Layer 8 of a small transformer language model trained on English Wikipedia (14 layers, counted from 0, width 96). Numbers have three digits each and are written without spaces.
In attention head 0, each number of a token's query is one row of weights dot the token's vector x plus its bias. The head spreads its attention over the tokens so far by the softmax of query dot key.

Query weights of the head. A number n stands for (n - 500) times 0.00046.
q0 (bias 0.049): 602564304387462576536343533338648576418645504527621260440657620760450633598490525394629610444677406502479420419368497633657543435520469645528660472358528483602648428456506446579576591615654391500424397650568592327439528582667201473253399575448521615545478414655465458475574756354506407370
q1 (bias -0.031): 343400634286275400608608514354637470396672663696453638504345559607567581623517471467331513461636553325719631352665534599438599541512480442321781531621330580419668346745330460546620600729504558352504317601465643504497625509532622436540364649527390561402436595514406236597336446240304525470
q2 (bias 0.152): 344207412488728583467695468541338532433507503527351795618495533407532576516578559446519381618294747421497238600517715257411622237639511480552569538644493551450350660557514613673665548463503389373624420476401595510483397482149573457465452514354662731650441585514591532494376586603760586471
q3 (bias -0.608): 544308803808301303743813601310427356522524681378180479497242629203507716614391533557533242569318611326545448768305563247259532378678815492540623534615458657694277485392536338484538665473424263427758396416526742508484525531274674478442666598329854707439417601804569517486604642722593538370
q4 (bias -0.637): 336428637783392242588804506364426639490450566458296375307471376695467505651567565751576349520164270561737800351294464195471448519563773564587381257316458611316649479360608340378258491453384150608450445643720629486583478365525539401407321671569661453530604499763188509463689393552382454409
q5 (bias 0.478): 546507438509786663676437528853260499604498257465553654447551613325503418323565555230562478389936428506281346612721350709380688318477404225494609552670403575265331609220675497587604362274564611571604515565148587638433522398651689827476586457395257504600378416427573616515470489689289456263
q6 (bias -0.679): 537241822771374384571556678225531299619587503511305561407406787233454661671339679638674360175535652297716528720251265335610394359786658401511609411540355535533528462421513476703515547450326264537731562547479586607436522530229729674354362613421596438508623665657382609516418382389531496413
q7 (bias -0.220): 445363475512507359507176370484657291701291566563592405637321479476585714397316659267430654694471318641400457708658189362361531256319614384370228258429778706815562303460730353589471347482564720638655580323468713525518473705523516516519689536402481669267357571376683653445582606660567585562
q8 (bias -0.555): 729579548522544482441615571460404595463503713482255662402257612508592450461480566428627413515545490576759480572417603572579537516313759711411482363114552778725289478352845524548262544489558349594539555527635683421319361786439639571464802629438578174717184742576572590633696469331496468769
q9 (bias -0.451): 714493478561356377636618653500455418526607623448389507248527498570624482581371458639499196548271129469565483544256569546681389748837797351619333297126540521411703290437546394524379331746329346463396631433725712577564519372398499480413467631835353617474448456569314618647560552379599539569
q10 (bias -0.297): 523586493472487601413728454574474579366475528264486559514204522604387380289623391563687528494290436298617642605570545444423366494434591709343380465374399470346532370460719593566515384482365487396375515582676608455552596506479559473598461414558696255623284566575604529459711441574456508488
q11 (bias -0.200): 792880597563384390539479300509323379645368482440398619597428335497552347749668624640459391197616512391693825463560627496383792580726472555423501558521300464438619591501318595574480571443698541700587315471662512513748469186666421467551575584893343679419257491460362544710440366308489484585
q12 (bias 0.026): 372488518373654642332253517746441571495382368632495631506493448384369521528605519288437645560673676599336285536705417632425504495340309517491652634659556505562346446512660574673573492474462726672425374442297401585520475390397260597714482533248402555559409472494778625602412554536474561437
q13 (bias 0.069): 566339446535330511343437475363555482268457515498338902657394757416610463704602468369673705481446437536547422486717476510534594374479463605303661389664691511372443539488345516513561500441548427432564502485304422547596550512307534348573264533390401466710541454675474522433442344396401370443
q14 (bias -0.017): 488422422541469631656428595241644527410461618339577457132457439495557535496401304589360334391689675272606489753518442482683381548489339337438500354431284485601399533526390612555449445468475642652430558500526503498443549552529467560443486564379872399530484589419682512332469740542474619591
q15 (bias -0.019): 688566503474338516546566410345787310737452535295642510443420366247475469464327441570311425660847392489481578525634346521409341516589391266461468470536395366340664294516418231524545308316505515650597606515494594671495664581465517695533407529352524286440571576539674472561532576585512437478
q16 (bias -0.301): 455506468398472532356518426480602561536380425536381400565453590433596234528327512529543370469549574378648658685430568470476566457502444518256679751604504593544439504710429570508486557672550541559332530318632404428525584569480571600447514362448495482386419534587441535477630555452479565569
q17 (bias -0.419): 664583617640296327575408584472507583489548632464204581575233524292431482630275534530343590552446571519489521699497360446180501549494522507299538370531625695732440670476720313662356531441433403381380387203421612657322540607404754353609646449490737508435453667700241454585552493648415624477
q18 (bias 0.586): 623669385475642646572608602693408407464552404383520401467499581533603452386557451379496416482515543533401627273614596722409734491469531405601475623544205443382471360513573633418389397447577631547464425579489409320409382265564552453483413515642338387583595490644429621415443408449517556380
q19 (bias 0.427): 619627406524751666509603435771343381481341492456541442427587628542494339389606457489594504554743564493278440745727601504330529360511296460523474692604462665335318528282565650707656377371544529626606425455403335560675505394382372531544423502462488168621406488465698628475486555614602407358
q20 (bias -0.431): 252535762589432512334518658345514551456353650793330653426369520444664609416522663558431465624587520455649319865598517270133338541855563788494703495380745750596214667371648477669664433581525187192424571317501640497314457552176451587719567323283554505377288688421519537341495615496666703602
q21 (bias 0.522): 475588308447703404310673475503343371558461552452582327495563329499208396413817390428479586643523536608279708317568686610758391401199576561603249580471650483409636555621538478572445566135585702567541278812634505723481495501540671419385202426766336619315547348626428415459658209542373575493
q22 (bias 0.620): 421130446506583578506137112478554413394306449587764625933741440454521444448325460184341774490682590548164426569759245423308371174380027177260655651805458418534485621503409523417732444361534873415521455309326249593497607542649281504753537226234718753472656352509574267266183700899451699357
q23 (bias 0.641): 288310762023829598461292473466593500485521553656643616525791561201398552646404527348446492330670576913361310484478654592466572478391359285609636534472686388572571654622499266678556389242400542479486451596418467489450516417600554409397439495622150338604732516417569430336531400211548787417
q24 (bias -0.091): 502481562530442502579567335396599680470673721531252534644511513653510605549477587466491517583371385551504640588461362670371436402499344594608761564743473361589442523601263437477677719604527361324685611412389625297609591498513532336454528280346635505343526656527460418493362461516421441544
q25 (bias -0.036): 551519472512577510518574178409400425519530507334412607485434645470508541575528459463495703555555510610515640450532573466534576313553534591502532530598273406326482409436310577335438348488526573670500413558501421489672644503351494378620376480709503494426539517314637497644362634599449412670
q26 (bias -0.077): 244397485570512374543515539442386519450557642641387448367352526627519723542374485645455714633380316502384525687357594541472721430676557433469430524429431653609488496269349444650271579653287470361416480400611762486595603640321546532565635509511485555458355457649517435513394662710643563618
q27 (bias 0.264): 580318391581404523586198512522476560505578453679722437561512560335433620641396599318403710650556443557377167607424413394648471467846429335395509467559605443797505642482580488511492685260474597582333589332285665781426511450236456474374613645136522687463665424552592585265130490847553566228
q28 (bias 0.117): 460490642362516835235559662529317425330475367438373529400264732450325401358446606527520522389481772661733536647494609283376343568377505543343497693520485709610365431616514598508569487610492539490255275330546440417470518444341582612608522398151423331863612442501504529640610734629551587592
q29 (bias -0.119): 716493507464590731582365537495527508492526594693662691481432419524581482249445702352363501573390654330730554550488603414572850617480626530605679392486438467567434519561619427479584554653632516478585804439541616430705317637673450481124544624475516514445308597527465654425504558549567676465
q30 (bias -0.080): 387307332402531705400667413359428381388391466279535632418698543501404471385426499554602503455541577633448618705464582292361423428744380402497636482480554367621738530585457673429525644494252735425502316421540574645622444405404550471601487315377589518673647486580341289522473562638662418448
q31 (bias -0.187): 417755664391573448357624562368608663436333526452538310466352419723599516532643391518389452433408411575567714429565772524351519705406699587563399481464521629365493478486583632478324342675532434380638493529715532402655518578566364331340484607860510533492582565331461722814606403388492506772

Each question shows a short text with each token's key, already scaled and adjusted for position as the last token sees it. A number n stands for (n - 500) times 0.0022.

Then comes the last token's vector x. A number n stands for (n - 500) times 0.014.

0 " same": 479509522542442504504527266390424634498441617568506502492506535604631913639719546362531432553567
1 " year,": 469485577466458639485489249390352590451421592438520474459570508604698825617689742404524471587608
2 " he": 477492597414423572530535262468379511588487691392511493547557498603661737570739594477465464602545
3 " became": 475466598452351620446588358357413556594506600391480488563590426645797755700613675553635416636584
4 " a": 511479526464386594534616336369366522564442591424477497552587461606703781643655595577515436702518
5 " company": 537525536448458547573592291409319523536399634484514499549516501607726720565754639419603433688495
x: 583548375415454490485486493427538515425413362524627664564607495430463631525443564350429514593604666509478603290408464674631531473436592432402545680552619251506511501521500509482476369392557452427519398356296423608541440502611461403450462480526379623422703450511454298531427530541533587441
Which two tokens does the last token look at most, in order? 3 " became", 4 " a"

0 " 181": 456471513529396517471481254393427656536434552570514489482536561571694920632734549449509393569578
1 "4,": 463481532525354504454479262367447686539420544558479476484575548587731932660716568459512385569564
2 " by": 491479551432443508486600293452472654472385624359445428513548526589684871624733579518485403653688
3 " which": 537488539402429567472630328348485561636406607340481497619577501671713803702752506482503516606590
4 " time": 499527527418532502553545244424451616620402575362469517544531455584618747658754670409610466652615
5 " it": 513514479391519550524568265409421545462479677416469518568500551525666791607768570380502377700570
x: 543464417406424606327407543571497459396537357550521563513568404334542607711579562412641621547608519639536435465599450598502503435511396621556600749614470301425440590517432377530630543550590556432490410469522450501467512302673346412528508525298492474558676476559471370458460537494542546594
Which two tokens does the last token look at most, in order? 1 "4,", 3 " which"

0 " remains": 473496528524382526454509296379431632558441559529510488473541575603703924703750574417553363584538
1 " a": 503509560467414566514559308358350512484505613495528511499568590644681864698743582450496492668519
2 " very": 461522570494469540513605292466366520520385530467508487496538578684673762611743598425541500701611
3 " he": 503530529471460526540449359418379527595361603470500512505567511586556647584656570473403568691416
4 "in": 493521504421557515617430336562552628541500479504511507546488453639569742616690735478403552577665
5 "ous": 485521547470516540533518243446430526539538563480508534481511533613615799591681713462365403604671
x: 560501563382448527597549494559472423483430345502590420583746520532760401524550482552412522463592663626575515572622388506426668386485277523469378651604602369516546592469503453503547565459493660418559382499505505500509504466606523654540359547531419592473755503487566476415431473491577584317
Which token does the last token look at most? 0 " remains"

0 " during": 498480535519375540476504269361413663497453570590511483489547546600681907658719563420533397553565
1 " subsequent": 510476594384496609564546284387294553404486553493513472499554520681574715608712652356515498588648
2 " pre": 539473513458589508616512363415269581396453571488521449471495480558490662451543626397528457684602
3 "gn": 527517501477486557531564506424334532507419457489518502497536421594494576540622574347440458510581
4 "anc": 489514558541518547555495414448330554599420480522546478441531428467510695551505725402404484505691
5 "ies.": 501507518478356530427410259340405635539436538550514512529565478586692921670682556464547366560501
x: 420445790572474463422510593345547385595473596383589574474600572422449468623508553487597532418626721474469495644362310550529429642451186369507536520637429411542620525488309507495498492468349691547381551538460470467496591445451484499573412531553574505414703507557536384429458457474551490526
Which token does the last token look at most? 5 "ies."

0 "c": 472486516547385509462481256373444664540422544593502493476541560585677906625721531446499401538547
1 "oming": 538532481463520559536516354485523562537440536681485478458526440480613740627679666411440457535664
2 " invas": 486446548447504589543610228372427526480437538499506440513530446537532731527660698344507405600625
3 "ion": 488526521435575528593644200389431474503504500433501475513488449520464792521704758376379435551637
4 " of": 462531548446489569505519250404480627381447522439499409509519467597511822580607723389446350562593
5 " Russia": 501548525435522580521487217465430563420421623489515475517514496525640759479725700533360388446595
x: 452488538417489570454479417513468550485476363412561481631618684486492449469525611327508540524654569713502580577731464581424576518497430479511456610520576409564512524568376468558567371387533527437480492449088573568494430339651478577526342315382472557472537453604593404368551443542456496509
Which token does the last token look at most? 0 "c"

0 " that": 482490525523374515465493262352456656544437573577506492490546561594687926673730532429522388557536
1 " time,": 479457592450469555497475251438424642446402570399530453492598516625701816666760730393515502603578
2 " he": 490504572416436532534503299469379545570495664385510493532538536603627769583754574497424458608527
3 " was": 486501567438361562463563380440461599616534600429506497511553469620759832749622656547558442601569
4 " awarded": 543477593398357612399575334402433542613495633436466471585595342587698772711637781521657477662515
5 " the": 523492525393436593562627223284368493433456591456493482592543425629728852622664636490642538659579
x: 531489503460481530354727492426486649537452403485547515566599386466495532558544512518473399394572496453460551470209509582612566430442255425578504696613549341573567614478351485609390599553622622475316450577460445575454448438462490542509366561523529619585632468474322422559350427413447564431
Which two tokens does the last token look at most, in order? 5 " the", 4 " awarded"

0 ".": 478488519534367523461458255351434650530421547571509491484548564580718944664718552472525370557533
1 " In": 537458533443455535464491262429350564396453585488536471509552550645662823682646697535482440606553
2 " 181": 528476574394486639542549335429306570429538525411482436538575525684702670640694652511572449586629
3 "2,": 505504594440381606460490298346336563508447544400482462547587539718770780667709659546538430589578
4 " he": 470522525395431541568540227448382529569479658400487499604526516607744766574726572497505435596583
5 " was": 491510554415358550478567307384457560643547596426484478575555432611815862728615645562599434615573
x: 443524635301503691501642602435503530427479538524561507467642403451446567494531540415314428539533544474540390597369491402471469404414470462604500654752436216465552536497471485538409538397614535526431407620526407549561396272724546461419474543566391504552698534487561479433391548483611580367
Which token does the last token look at most? 5 " was"

0 " in": 490475528536360506464490272358429668508440540591502498481542556599679921654710543450519393550549
1 " General": 543514547459521570593543250489395641421469515486480482440548476569537749536655636501474514474575
2 " B": 546514532481539563602564176391476651461457538518555477450565434533581715480545689450459490463622
3 "og": 480505500445486574509460470572468560484328623571535518488518435555705621590603659450613474472564
4 "isl": 456498556519440484388440428463506519558356576619494507446575412475587684594544692486373466469546
5 "av": 464549534439568552530471401523573529508482536433518492559482399530520710544502762413367448444655
x: 435573436473582475675448468490442540547500355550439521588775621502463440490453564490545419536639559497524639510797557510403520523440288296417540362526555319531465458337482482575492487408580501467403545626488556458522431318530543409472488304285542458519511509447584661447563464519465599507
Which token does the last token look at most? 0 " in"

0 " st": 472491507530400507471479268376443643551444553572497487482523566574654914636724516427516387550550
1 "ir": 480431564403416568547576355413563513537563555454502503503539435606606708610630676344669513519516
2 " in": 495486537517347518445479263361439669525447547596501478501557518598695924649712558456528391555567
3 " the": 472520540435535543602523325353395691345523522523539533519523525603653846625708557480445456543713
4 " mother": 526520510470508557609546348483445625517407648429528496490486471628629763515710633413500507567622
5 "'s": 515505541421475522572527323360430628412427627483469468581515508634674820560732650453456494537766
x: 611536626448482543459534456599464554527438493448663455592658579494642502493639407418552461525633421526466481534578355538596518423494206674510591605736578412534454635472454472583432527578591573545582424544522407678561554325516540537565443392533457674463601503563390492443407403326573646401
Which two tokens does the last token look at most, in order? 2 " in", 0 " st"

0 "ade": 472490512530382496470480252372456665518434558605506493485526555587677932644738543437516386537557
1 ".": 487502527508395562461430242337437646506399529563497480457565530558718951668720640492533347581544
2 "\n": 506521505501355521472460253332429628521417586576475477508565515558694920677700547491526376565548
3 "\n": 533547495481354555518455330336364607440396535486505471560542445607739881647635592510645348586526
4 "===": 483497553414359572567487265247220418298456463528491431582483477743787823610687672665716392539607
5 " Nap": 472533516406484555585528302404408617420385520521511496503543416643659684514694643485658468542639
x: 541548586376530568586647529437569557498463464438615428554483457560344574535339482440483395468693465448504660445638573602480516603484446442452569602432515392257547525458318380488571470521599512547606502537245454511499439334470391572481560458592467416521451547621532499406497329255390435609
Which token does the last token look at most? 2 "\n"

0 "ant": 464482508539391499462479241377450659534424559595506498485534564582669919634730525437502408541552
1 " (l": 533497558540330681400564186306499585620458547515503486448687410567712851551592703604423449600514
2 "ieutenant": 529488557419506577570585392542500623536432579470487457501538469604611679529638606482558490568639
3 " colon": 459492542499431584605625275429474565576435572519523486442545459587586801481630656374455443486679
4 "el": 496509554473566480602576183512483569511523597435504518526483419475470839534607766356384487505651
5 "),": 504529546453386699415588138373372541524497553460470477584625443588743880556662712574449399579540
x: 531469650362466550446586542441473524493446396445359416486621620361483465626516424423514467456623675586563483572330398412577451584319245518464435702620563370526401567505451497530530426387542400428502423484385457496466481349504520526501401441420451402594709564581625473399361597339547589312
Which token does the last token look at most? 5 "),"

0 ")": 469476517552339540433487238348430629552429563593517504482563564568728943648738557470517384556527
1 " |": 443420554490311572399523244313380544500435613491480503483638497494755955699676654547541415567543
2 " Original": 512467569432479661589609171533392486512376609447504463454613484590694800548685655517557501659617
3 " Law": 524526501409561500586567222508474601491353554547482449493525444484549726459696683436472495543579
4 " &": 512547586400431491479511287399525653433385535573468442510622398489598712606577783489481417547609
5 " Order": 515534537398563590551619201411549553407462530487519502501473455495560795549642792492462422552534
x: 393448369323459433504531478664531514531463326550543467564631637551505413662465566308388536443594617578516609566571663550506527507392449507472329687461536345329438497435486466522462439403632702479490473493301501549387354450618493516499315473442552546638629450531492521465377537578362529421
Which two tokens does the last token look at most, in order? 1 " |", 0 ")"

0 " such": 489490553489393502485530296397382632553468602564515492494545566603674885663751546369537399573536
1 " a": 552506540488451504543577279391419555444478565521524506481563553617584848616703506423460491610541
2 " serious": 470489508464497534502618303502439597564417593522521459477552485620519715572687618339413595593554
3 " mat": 493508497441570529563556321432419621543421546434499463486501466474391693520615645326420516616523
4 "ter": 519522508393562512582582383467483575648498483527495524534459449540518736624686708333364527606525
5 ".": 506505522488362513432411266342413636539427536549509512520548489591678929663707553461542365562499
x: 419445785574460458433523600356549376591470600389609561487580574427469474619507571473604525416617722481457494633377305552517438641443171386499531544628432422544625516478341497498498484486347718550391547552457455485507590452456477499560420523548584515387724511559525382432440467473555466516
Which two tokens does the last token look at most, in order? 5 ".", 0 " such"

0 " as": 481487528533355509470508256356445655551436538559508490490535564590704930668725530467528368560558
1 " Don": 488513502455435562447484222474571634581387579480494497462572466516597754536728656553409484448573
2 "ov": 500441549427474584476479289604620578591427644499518470520584397563656670572561735606510511372626
3 "an": 467502543443483503470457361573519578419449545512530469498543452540682699626586743570406473405646
4 " would": 458484570435364591364479317401494487547515635470448477536566413603669783732586735539558387553464
5 " have": 487511568356420532390462429426453494500520625372506500612488444653639769748658755506609463600509
x: 464619602391389674458557574459591522608497421512703646423626578461465618556508581470448446681607476597448309514396507473405526448571340460603585563667434278478471518533460418469659608546401698472499527540361499622419529406481458460570511339490475607642651568409592515418560438466566571409
Which token does the last token look at most, and with what share of its attention? 0 " as", with about 60%

0 " Ger": 459493510536392497446454260403467677532423564577495493481533555584657893633704519470494419507572
1 "hard": 507522545451487478469364384603608705601418631619483495477548425505645712655583659542451557425722
2 " von": 511502536494358482427419243387507702518454608588474486507551531559684913644705535470476411492578
3 " Sch": 525533520438487524488415262496571697475417659501553512519527507562677818580752596532438421425642
4 "arn": 457482512495511500484400496575563639530360621539529523490518467542642659643585673548419465413570
5 "h": 440482520396570471467377392446583629403538542639463523547485425465550700613540766491383531390573
x: 523623688503583612453502435735507520543570424491518410571532428433536600571463517439533393494547337454488611440720445424432421515534361337517441396665551428411368520429424516676448504322649740578518411562503539362486531319491611450546390249453368535553523615537542581440563574451450524508
Which two tokens does the last token look at most, in order? 2 " von", 0 " Ger"

0 "ig": 463486509536374498455468275374445663539426540602507496476529554585672910631727529458512396539565
1 "s": 507509501513470474471481354428539607547413481547476460446538459483651835622697742504398391567664
2 "berg": 511498511455482537520484424473623618450455600514497496458478470499576771562683725483380427508613
3 ".": 511518533491376541429418258341431646506427550553490499495551518557702952670702596483516350561522
4 " In": 460527509423444526446481261447348558409480596470471453531515536644640815673634697535488429612544
5 " 183": 478570503377476583503529332444313563455534538385542493588485506695694665632692673496571440579609
x: 562478584367550740568492566392502561386524389501634420663650529518501581484436513459384448474614690553410340538529449476378552586479545338566498671524612339491497625614551419459582534381656466490481607546266447502508588320495347582608416593499501550574540622528585473521635480394476532533
Which token does the last token look at most? 3 "."

0 " of": 484479529534364513469494252359448670521431547572506494477550554589689931654730544442530383548549
1 " the": 533523549467498540580541221353425677376457547532506487468553537606643909610752568460473452538686
2 " 6th": 528492556450515629620592251405326635429399553471507459483611432580696709511633642521554468619675
3 " Infantry": 499493548479427591558562388428394656539338541584488456474573421543654730480625671457529478569658
4 " Division": 517502562472481582534566386396404550448389574560463448477516418482621776533509812384528420571599
5 ".": 507505531474369548430415258338402627520420530544510513519556478571704937665681578472551363568505
x: 430434772575475468436481588357548387581468582381587542471605555401445446652511545427620495409600695494465473630341317537534410636442143349496526554633464403530611518482318515497500483484384683549383547541420472460504583427495458496559378510536578499419706493565536385458444476476542473497
Which token does the last token look at most? 5 "."